Layer 4 of a small transformer language model trained on English Wikipedia (10 layers, counted from 0, width 96). Numbers have three digits each and are written without spaces.
Take only the direct path to the model's output, skipping the later layers: a vector added to the residual stream pushes a token's score in proportion to its dot product with that token's output vector.

Output vectors of the tokens that the questions are about. A number n stands for (n - 500) times 0.0041.
"ote": 557503425250618564565629401466521240539609561619582569390463756546671472513467640486493551269451503581547585528762393370835599483494442535559511403413451568660528476589419493818390519462597252639282130606631387536449684624392410419328512355506497460525417496416532575500362458452527427399
"y.": 519611490516550757460355478475264487324486488828674572443494538560527318829458536536460451479630517424460440482711315531697517503431322424759508490560349439483507469642367387445612414468689385500310252654492471598455663518409361478466406302590503493583450695446242601436578540543344622541
"cember": 367331574355677522815628500528554248380680399480864667556469687568724583450508682710478696380178612671515325273579336542400413655580396344546495323672218734500714459388541238425672520300475444477368425504594385661277534623590507606548548326354665315412745576408256808889575493476497421597
"hip": 568608678473634457548702312508517394368589422674765518290398370657515414511464407654583577485422560713607414420519487409610537555540305280458679268589598692537512476524649288613523579221500450493584169380687680405250539778654629245543343465497587432370692702492505624473595462504652528720
"°": 399383506645669483541460532629645373432588452530723603418417600588550413582479624520594578503504475338371491426684181635580446399409635281419760391508385350465561452412566544589422397344512397402437428547389468521357367436523472255410596493456421401338423510239328709536365492429580437444
"ud": 553454542567602470537533488508609520229484451437552676568490578623358540537576600561439451590710539603633454359643547628609542370571588438529509460606425362493475480485583587505521503599373515532447566745488339451371479468435526438539352540470561521365635497358574524583591445618509594409
"ists": 512543582333609646565591443593600402486561477403357399658438459565352453391486621573381372626463681714535552571658346564734470471475517333680692517587507438393737480558345384600634532517705533429356294659511607599488742255748465595481297389512396393423534525497311496381350458564505719647
" (C": 468571526373615572536528494559591409495577485465428582368469502331620498438510539597439439523430559385422550573569418491544612483462530325549520487580460545451453494488518439549496513258422453615446428622480415556306597577475397402511559413573522422479437528532276550462508371415466452476
"ical": 739672465538551454471748404604503355339569326537852544358293611606430600433460492463467493525612618621578384515791336550617308672483318615644628475610548593422605502701392451606710497522690578612413345537508435759529594519709395612454444269528506535389351511459490460490443503578366577712
"ld": 459526569346510622532658434562363330407536351569636613597542458718562394490531496628618571582462469635512538263400517655579438239251460191565461240443488534315548483721563507319531353366633263513345512396626474588413423687561469596310423576406413352416425683247461630709443488379446489400
"vent": 497377593406519511470627494596548433538717481263517540362317679742607605571517538377631629600588594645589601503369395704418364534357456321446692441553485490460622446644356452604514622435500453406393375632522653357341534692503477552564610508511395270635694577479486519635373366503463357416
"ph": 467655484437541555412725533425624449360581454565701660350565664599507463408571411773618477601528608463582551437599480394627353409582647435456619374356522248484553478615544385638520598218500537555376489630433515866441572606480532535294657473417555626503543493483509683618497635685404493509
" Year": 577373605605551525562490435415603476317503381562439491568459704428373405509450736572526650461443692510483389364516451532508519540339597507590734453543451574388550450719404507466503434376347193430489458387567543696467486353554508543673686522492500443512511570454335667845463427548366663642
"ris": 418530548357612500567476494457615438383533526576656331393373526459423454574556428761531451586484567590526468393447288520595455508586426511414368327435194548420452461661773538387500741513585439482239227393591554457473545708371404568447712362382681373422475590459522570680459500653547486548
"areer": 694588504523714500602589264444755210529633579428410289500482477531534507382527685616443683582598587458669339508682249442515284625478401281771582377610379541599578450496428106485597559500399278382397517683561570580350633726523503557516412297400458334544464635424191500977486545478522700436
"ly": 512552576604510676376570500534442547482415492358600430596463520585513683640542512671430507685317497530462631287412421480451315523465448301404326356525406533347472474482686493557462439218830329519598151475538359405658542513442427581440636335497371497510624729412449549595551578523335695509
"otes": 506564472451570580537596463491488071537558464473607446523485660562584434453491663500500484325311566552614601523718432541668522546587363493584582319315379485578766460509554443740511446599512342485249262641618468614526620517574434517287419489516308510415476571404443682505278460485602553430
"outh": 531346493373717413742471314472706368460602406294647432355494403630520345667516524536529437468696612545533388377641435462777439585396691484466713493457473520382708458619448417517653670393527622682400442329400399616245611637521587522522370602583607283454615551504329585485445712480494436475
"m": 461387406549510684462437473430468388541492412425642557447563586557549400549535513643575511533600309355654584523432490456366368516458740516500614544405549433534503499693549523462631539483681676475366445636506668545464535460447648592485584503709440566524430424497458531609382578626493395495
"ited": 680586525314625275659599598572648204296618396517514411515386515467507575514490954561656691648443475392350484481409212602567396602669350479648447344365435504397612488699448217558585535511447460493382211665606527516496508495419487439512484537368367456341705496291385553541441536685380462570
" four": 535421554370548512584519494458521515587481419479488517484576599675594506507465508631600592565445460462510457469585360557563482482500441598455549381613485422338498470573374349507565693623520447570588475454641548488632631734590528467493452380581496443502514435536384623610565625542427576521
"ight": 328536782515559568586405436590571372524523300415559576623611438850446567554518523648456614451414522593443485336746638455671513677463297515777409513492482509329531468583506555490492589165569543629410315486485550461469545384592692598416446422581426487667636652514580617592535392565482503494
"ounc": 535607590559646457512504350635651121347482488487546410475503604333381786549505678530608518489388402551394555466584404582622615455597402245484584419438397345461672436649427593451506386408438347533170389537464461678442646627403466366540481261668461273264667368541407676616392609551472629614
"ided": 425612386370532494634562329430551339437716477668646556565457473572493575198447678752629664625472572471471317311512249530746428398569391438711578457562444448476461472591447430536569532679565423672342429630444376522351595341554500368428474348411494510377631687348473601491616533338468614588
" (B": 535510542481572500607540521570500384423586435523427558339513532369581526484530489514433491648420567397486539421627414602587598477494512358582549475571381611402534483533465493566478554215425399517519459601459359552347571633509429428509506534600529318431440522642321459448486479476458483448
"we": 544554551686422540541585415479497504652782481515618611390591596736442448513538477636391625533417513421586500417817326529591577620475534417729452458597321440392490476533757500344486360446535457666310317362599503372465553635725614592674612582551491549587595708480550607593368533632403571362
"]": 537440517496490419587432352558556395453521370474615500486624587512382529643490600622626535671625443840443435536551468624355490585321338532624477318564063517504464484660580269589452438369403397382408358399631538747379595427545518514605590292491726435444582394274306778393598449546619546585
"ment": 483554493343556664589681517411543439290773353317880597368428793610381469471515483431323537522424464690323433504477404434631467425409504410561728515628426776536508496530536341551714535306486419469149397469541631536439445583418449450331529631541446456591522621404211417808708375683394363392
"owever,": 436455412223646504557729504467650169623596505538824652624239563690452454460596631463762509855370513776473386434517389522695606489228085433667419393700325400252576472578376387620671487431587594666495255566867672847284526715595461448377575403535815410406630671388203550602368578479381532397
"-": 487637618495445504446544469509398557500468575563413614500408494427562522540518381478453440528413454591404521502555492354433481561420598544405495616566694481492384518483525346479631534553566460551530408538495417392517607365425566376469561624493517549518583565485529610509392539500527432578

Each question shows what one neuron of this layer's MLP adds at an activation of 1. A number n stands for (n - 500) times 0.0012.

n145: 689375598364573501499493483410450474536488576431465421667543426624440502488523488406487552685531609496408517655479693502301562679564520449551475425565382432516333461271353576610510628412470541544528367649465660600683369422562500427485593452566547435373530626658503415546622517450510479489
Pushed down most: "ld"

n172: 423430560536652649461407553455515608555367551312532567666405429504439526582556577444463359528444317433478688507395428487420488537451467419526479449377524552651482522651491558396653569466500537299493520559527513446568527565385637732451483605437325588507429524627685480467533531507501362561
Pushed down most: "ided"

n188: 346587369244513483477541462527378370400500510499290492355463587575517423435476557664554454612542758449500496487620431491488525536657422516526423552487503566494423569639667556492573521389471697620619588463556507505423361492708492466588517481438548477568539541497663386464424515541625650328
Pushed down most: "ounc"

n62: 463549611474498324386644619450616511518469531502515401542523385562335568572486328534547343489334294542408494448557543712448607424499515505466664251534525537481666590529517352480527528450422395422460579519443499483405590486394520306734483429487481482361382558537809562528547375568445460566
Which two tokens does it push up most, strongest first? "hip", "ounc"

n158: 449606428525440411548425521183660490634768491630448529403610575460335472368466404530473514588531563504509515524462627358423529587432647414305599524400493365571726548501460556467393527480597603603546505545447350525478549468646483577448344574423434489617389640431578584562653562470451531366
Which of these tokens does it push up most? "ph"

n181: 509444455558413560519570496631352630435461517483490607539538575416358537445621728509455457556687534475318506776531505435443322537459595548503499580386594479488653456364602489626606497587588463401558591300379500484514464478350482607586540448735549552365555455600395547532426518411480391626
Which two tokens does it push up most, strongest first? "m", "-"

n133: 563443636542466358700529455502550341442482420419459474439454579560439524652284576533506579405674549592640452535478535390512540483471645669535521621647495616503634444500549627603437648542599393447447379376463356523277596594420417385402456672497488413449561426567522454498555496471343418468
Which two tokens does it push up most, strongest first? "outh", "ote"

n167: 318420604550570494424507336554529489664433471407409395682578377513379401478456511525564454457651617627375552594391510525469468432589428666440343649533574499779478601425437555534503513566643488349512551494515366289533472522385480584551356651485463406523624436547444599602620401313632462502
Which of these tokens does it push up most? "-"

n87: 627471532495425497499492308668407618572460298372534479485625754488633619439379339435648392623583497400565516587446380555311442493301659532511551563508500524517375667172452528581558428540574470619625519513519344478440495530542417421416416700584596583478453689601527506457466563318577613589
Which of these tokens does it push up most? "-"

n124: 493405515605461535499399501472539513502425572279526537453582389502720514428028449461564450477542443427450475486482451498582417451506403556448635561586571593461465677425519414647506443445362372596568609471522489513621611586458455404500593656425449474424505378656426511446514588523407653442
Pushed down most: "ris"

n11: 504535674331431563494384413478559465535534542501531630510513405428397453508557485461377677603527393613441364701495470322336384517527540601466670488385633536313476311537784414473461743406569477520399533516497490541760382459530594577400491397557572492517436453476494619401479431515345289543
Pushed down most: "ud"

n85: 415575413382400441571457531492399532574475498508535534385483581220408730599515698483426510598493544594454519418563422418535580546518508492504531509687460567464493486621441566424377465375443522448483538447300436440388568377485491492480535612445503456515473575665386481505547409438433480528
Which two tokens does it push up most, strongest first? " (B", " (C"

n15: 454450589475252527500339473596481636590403586493592363385590580481427460505545672438440404694455466409342557561453403463550527545496592600532645599481417565621667631422660380551431541323516316484551531497547468639339579500404432400500326476466519617465522605579376469413506486475503578633
Pushed down most: "ld"

n60: 528517520516517431465490402468468350527667629388476394629457439583591582351479604365576558762618656413516594425444499393436548416526491432453677760556563608519506362590441659433631505414644410552572468462339558506611546449427591583623628656486506451458468471465472461462387541536398662290
Which of these tokens does it push up most? "vent"

n132: 477550425396529506502533531617340439523568436688484542575528714380462662599703548594478551429499455497498541504493613407457596434666508439456574552448575548534559369463423624367400500261426347493419443548488366497612624492432536483546317399440459443548698693358470534425379586400618440624
Which of these tokens does it push up most? "ounc"

n151: 675707606619525654297447410468601562458614393477663552507452449486551362544513725720448615449619513617498399422457614319480362472446632531438471559519341542446463420360537556590433546505484635378317668486639524490723425542510449589605420577314262651455579536419425555618598695596450496400
Which of these tokens does it push up most? "ment"

n177: 681426588423436527380513452427525416490493251547680440361529460752571429551630517414598456485445367446469414512338617483426533569271312532525392425500582489348472404439449355480495366187517393341501724380643608421564499620638477501320434579464515416508452466524590541496518437513441408421
Which of these tokens does it push up most? "ld"

n58: 493426530537583583472561516366406583432554518484418339545541517335520477414647379497461495537677358416569432538441566502503499433607442468763483471451419670472477587414504522453433401581499617397571486467546542590685599631303489566493598514629380506478475599524554568222430521580520460357
Pushed down most: "cember"

n26: 495582361520540491570450560404532366440415394337399502485627477544512411591691469480471512378659475483256465543337625548672396415537313514340569631552599557469472454613516561365512430533558281588410470298292581435506582620417567557535355525361445442614569525399334649465550583715474566549
Which two tokens does it push up most, strongest first? "outh", "ment"

n18: 606452450473443505370534537391517516565544540542452541474598697435385400595504350591571449541720369395592548504484209517433426278482500607490461556482627524535395438353565613561493370519504449380483595368421540533617490607435553331547309449602469680442576558661493419427443587469516366579
Which of these tokens does it push up most? "m"

n189: 402399503471348522525537476350448589559602539644685423638545600443517493355411623554511494386566436445473763440494408570489383309517475603460529565388447270492550414712525368538453542640543638576533406529602332457406591546541519569468398417519485420585394619452396518587619419431442551467
Which of these tokens does it push up most? "ided"

n22: 524513564495473457525610638604536677321477530403502585580555447615447527508466474390373632514605522423643663375436634607424580560429629551380551619613616610565466546571627564434541542413489551454507554638535453514576470393560481473539500531571339660265323294423563546525569341563445476419
Which two tokens does it push up most, strongest first? "ud", "m"

n116: 583421553396439529652580481422657536285514640587644408402437520572483461611477551565447393512550389563634436528566465497561532579507431651467534470471429586583663472564435668458419477449586441657480507518409522632537703545529490464355428446469460359462438548683398481557694426606471587326
Pushed down most: "-"

n171: 413585501502508502466663495343584656321519490690576421444489506455394400513857337533477506355601573419566590508530599525603436606566441506589433501566580494581310283416451555500472451520553518462522343484482659354227579503513618452593442543506569483486516484625592502476503545594656631631
Which of these tokens does it push up most? "hip"

n126: 505492433434584526638524473569472390547664542462468405352622589524513510545559629448613617596510446460507557519424510472527542535519433309431466431581556565466627430519582536446329608571421652369410428509581724520565383591598567499655647625569457535685253511290434282513344307337361514401
Which of these tokens does it push up most? "vent"

n105: 587500666377391448591523542621502569391442266531552546494447574533501351508561512428510545485574578643523440622596593463457420455554538518355314608655332534414548266479397690479533478409464557497388450484473561424473562446553474300475522369460643571543623454389506581502568506576595397494
Which two tokens does it push up most, strongest first? "]", "cember"

n190: 721332469444513552716553525497517520463564381415412434327601594454533392519391627612648540347486467506498690478364600558437346654439401489290443409376559492468485390448477443592625508560430433695533428682507526364676497624513457428452574665410535536533480604398430482442582558509593557433
Which of these tokens does it push up most? "ited"

n43: 450432441570467488364507385342557422383469228537528556466463478561587412325450621637418580604749426444501529567549564640550383637573491576526509604334523518551638620496605526494657522451576489437505494499472450631509625437581398554334559392570368407512512417585457429409595536537497481481
Which of these tokens does it push up most? "ical"

n44: 612572349538540485406471448425330463553451535427416560467500452501418476451251535681464679515545517490580543506426544488564538433387428396500391460491570691337610583437391463544561450544451534766588388377534469604631517535608625579600416593573542580604604509597418637539399653551535479570
Pushed down most: "°"

n110: 440530464527458606589411354536526400458430626368378525451593394406353373388454668529432730575567500574429526506468522601592401604484550552393548455519604533404347499528487437528424577562476444421467698380647457383487480378664404511490393554607514533441593424440289672417531318534622508361
Which of these tokens does it push up most? "]"

n175: 614435560525487499438568355614421417717414707457445412425521561643471764561425605395548481487451360536483331680532573384523635438430356452543404717447467596572495478396486398660448483473582452423553448484475307592536537514475487505519434665483420543490482463690557582315580508528508605461
Which of these tokens does it push up most? "ote"

n142: 673530505513453576490409554509594549346440537503662595526526584493390347568342645560619514405415531652408571481442367564355603479521634487447508555532601466469599697548617458657536548490565492318382550578584478508629490493598470480552615574383373472369511487664181549484521471523354532692
Which of these tokens does it push up most? " Year"

n40: 378597546433320551514474519552457547584598529524685668475267535462637512523300465544554477546299675568556593430613345648398485376582558491607605546579504449428495622529631541546369419579541426586291613610490574478534509477450562501441619575445390492544527633657584601628557404361585498584
Pushed down most: "outh"

n27: 542529510345482443513543583411494642347497386581523501625588407617448533305621444676507408456529587506504414446376444542576434549490460438462424559539456518428509672363451542610498467494472631400365391424536658287634360427446434518510561659524474340482618612573354529394420453545469789305
Pushed down most: "ote"

n106: 558470520387679429518366455587385326561435531573430491459548419557582397474519482669310571630335466474671629738489370588611525528442518389568572459348421611532563546563601445592534419639667526639422627509320452451306445535672493551521408577387647395578356645490636496631678530546563674531
Which of these tokens does it push up most? "areer"

n20: 535471537494312396406279531457475590629521575482513456369400507587593540474373560372375373531410571583362528570528579423429514407430584706290578588480467290614489428415396492376382607493570540704488327503649533455395557268472349609346630414591484517559461402466648471540506384621393536407
Which two tokens does it push up most, strongest first? "-", "ote"

n122: 621479545440484510485673529402644448460609464391640614415471529446442450448517468485464382666435478348573554544607653705272596509716535448595413430556575429584565516541735517517513535327561570555586372365449571418500494444440572452519472480669448523339451615566389427587464433357561473588
Pushed down most: "y."

n70: 455511529591428626504434578528400490557484591495591628503655526470478605391729256697484367515537512443543561523488378633511449523334515604438502476510360575481415580700500425537410438433519599612471310457617452376744339486569525533549574579563501537476659695652485593492461458537553401508
Which two tokens does it push up most, strongest first? "we", "ly"

n53: 572369650450356427526416512548463571491371558475525471570531357522505613423627564541561533585526542475590470508604651696463579477550513421531394585488547608354427385641522545542595557573510536582529595453463474431204539536501473453448574449522605393549560497535374660670515476383613345521
Which of these tokens does it push up most? "cember"

n9: 561567366437517412499495634585619387488666518540327462623556505490495567454307505451607632496472545590264474537640395409684542501500564528621421508416514548502556602506578458486404492633404468558405478368569459548375565401370590634578643516593506442403485438374321462612592525406399500440
Which of these tokens does it push up most? "ited"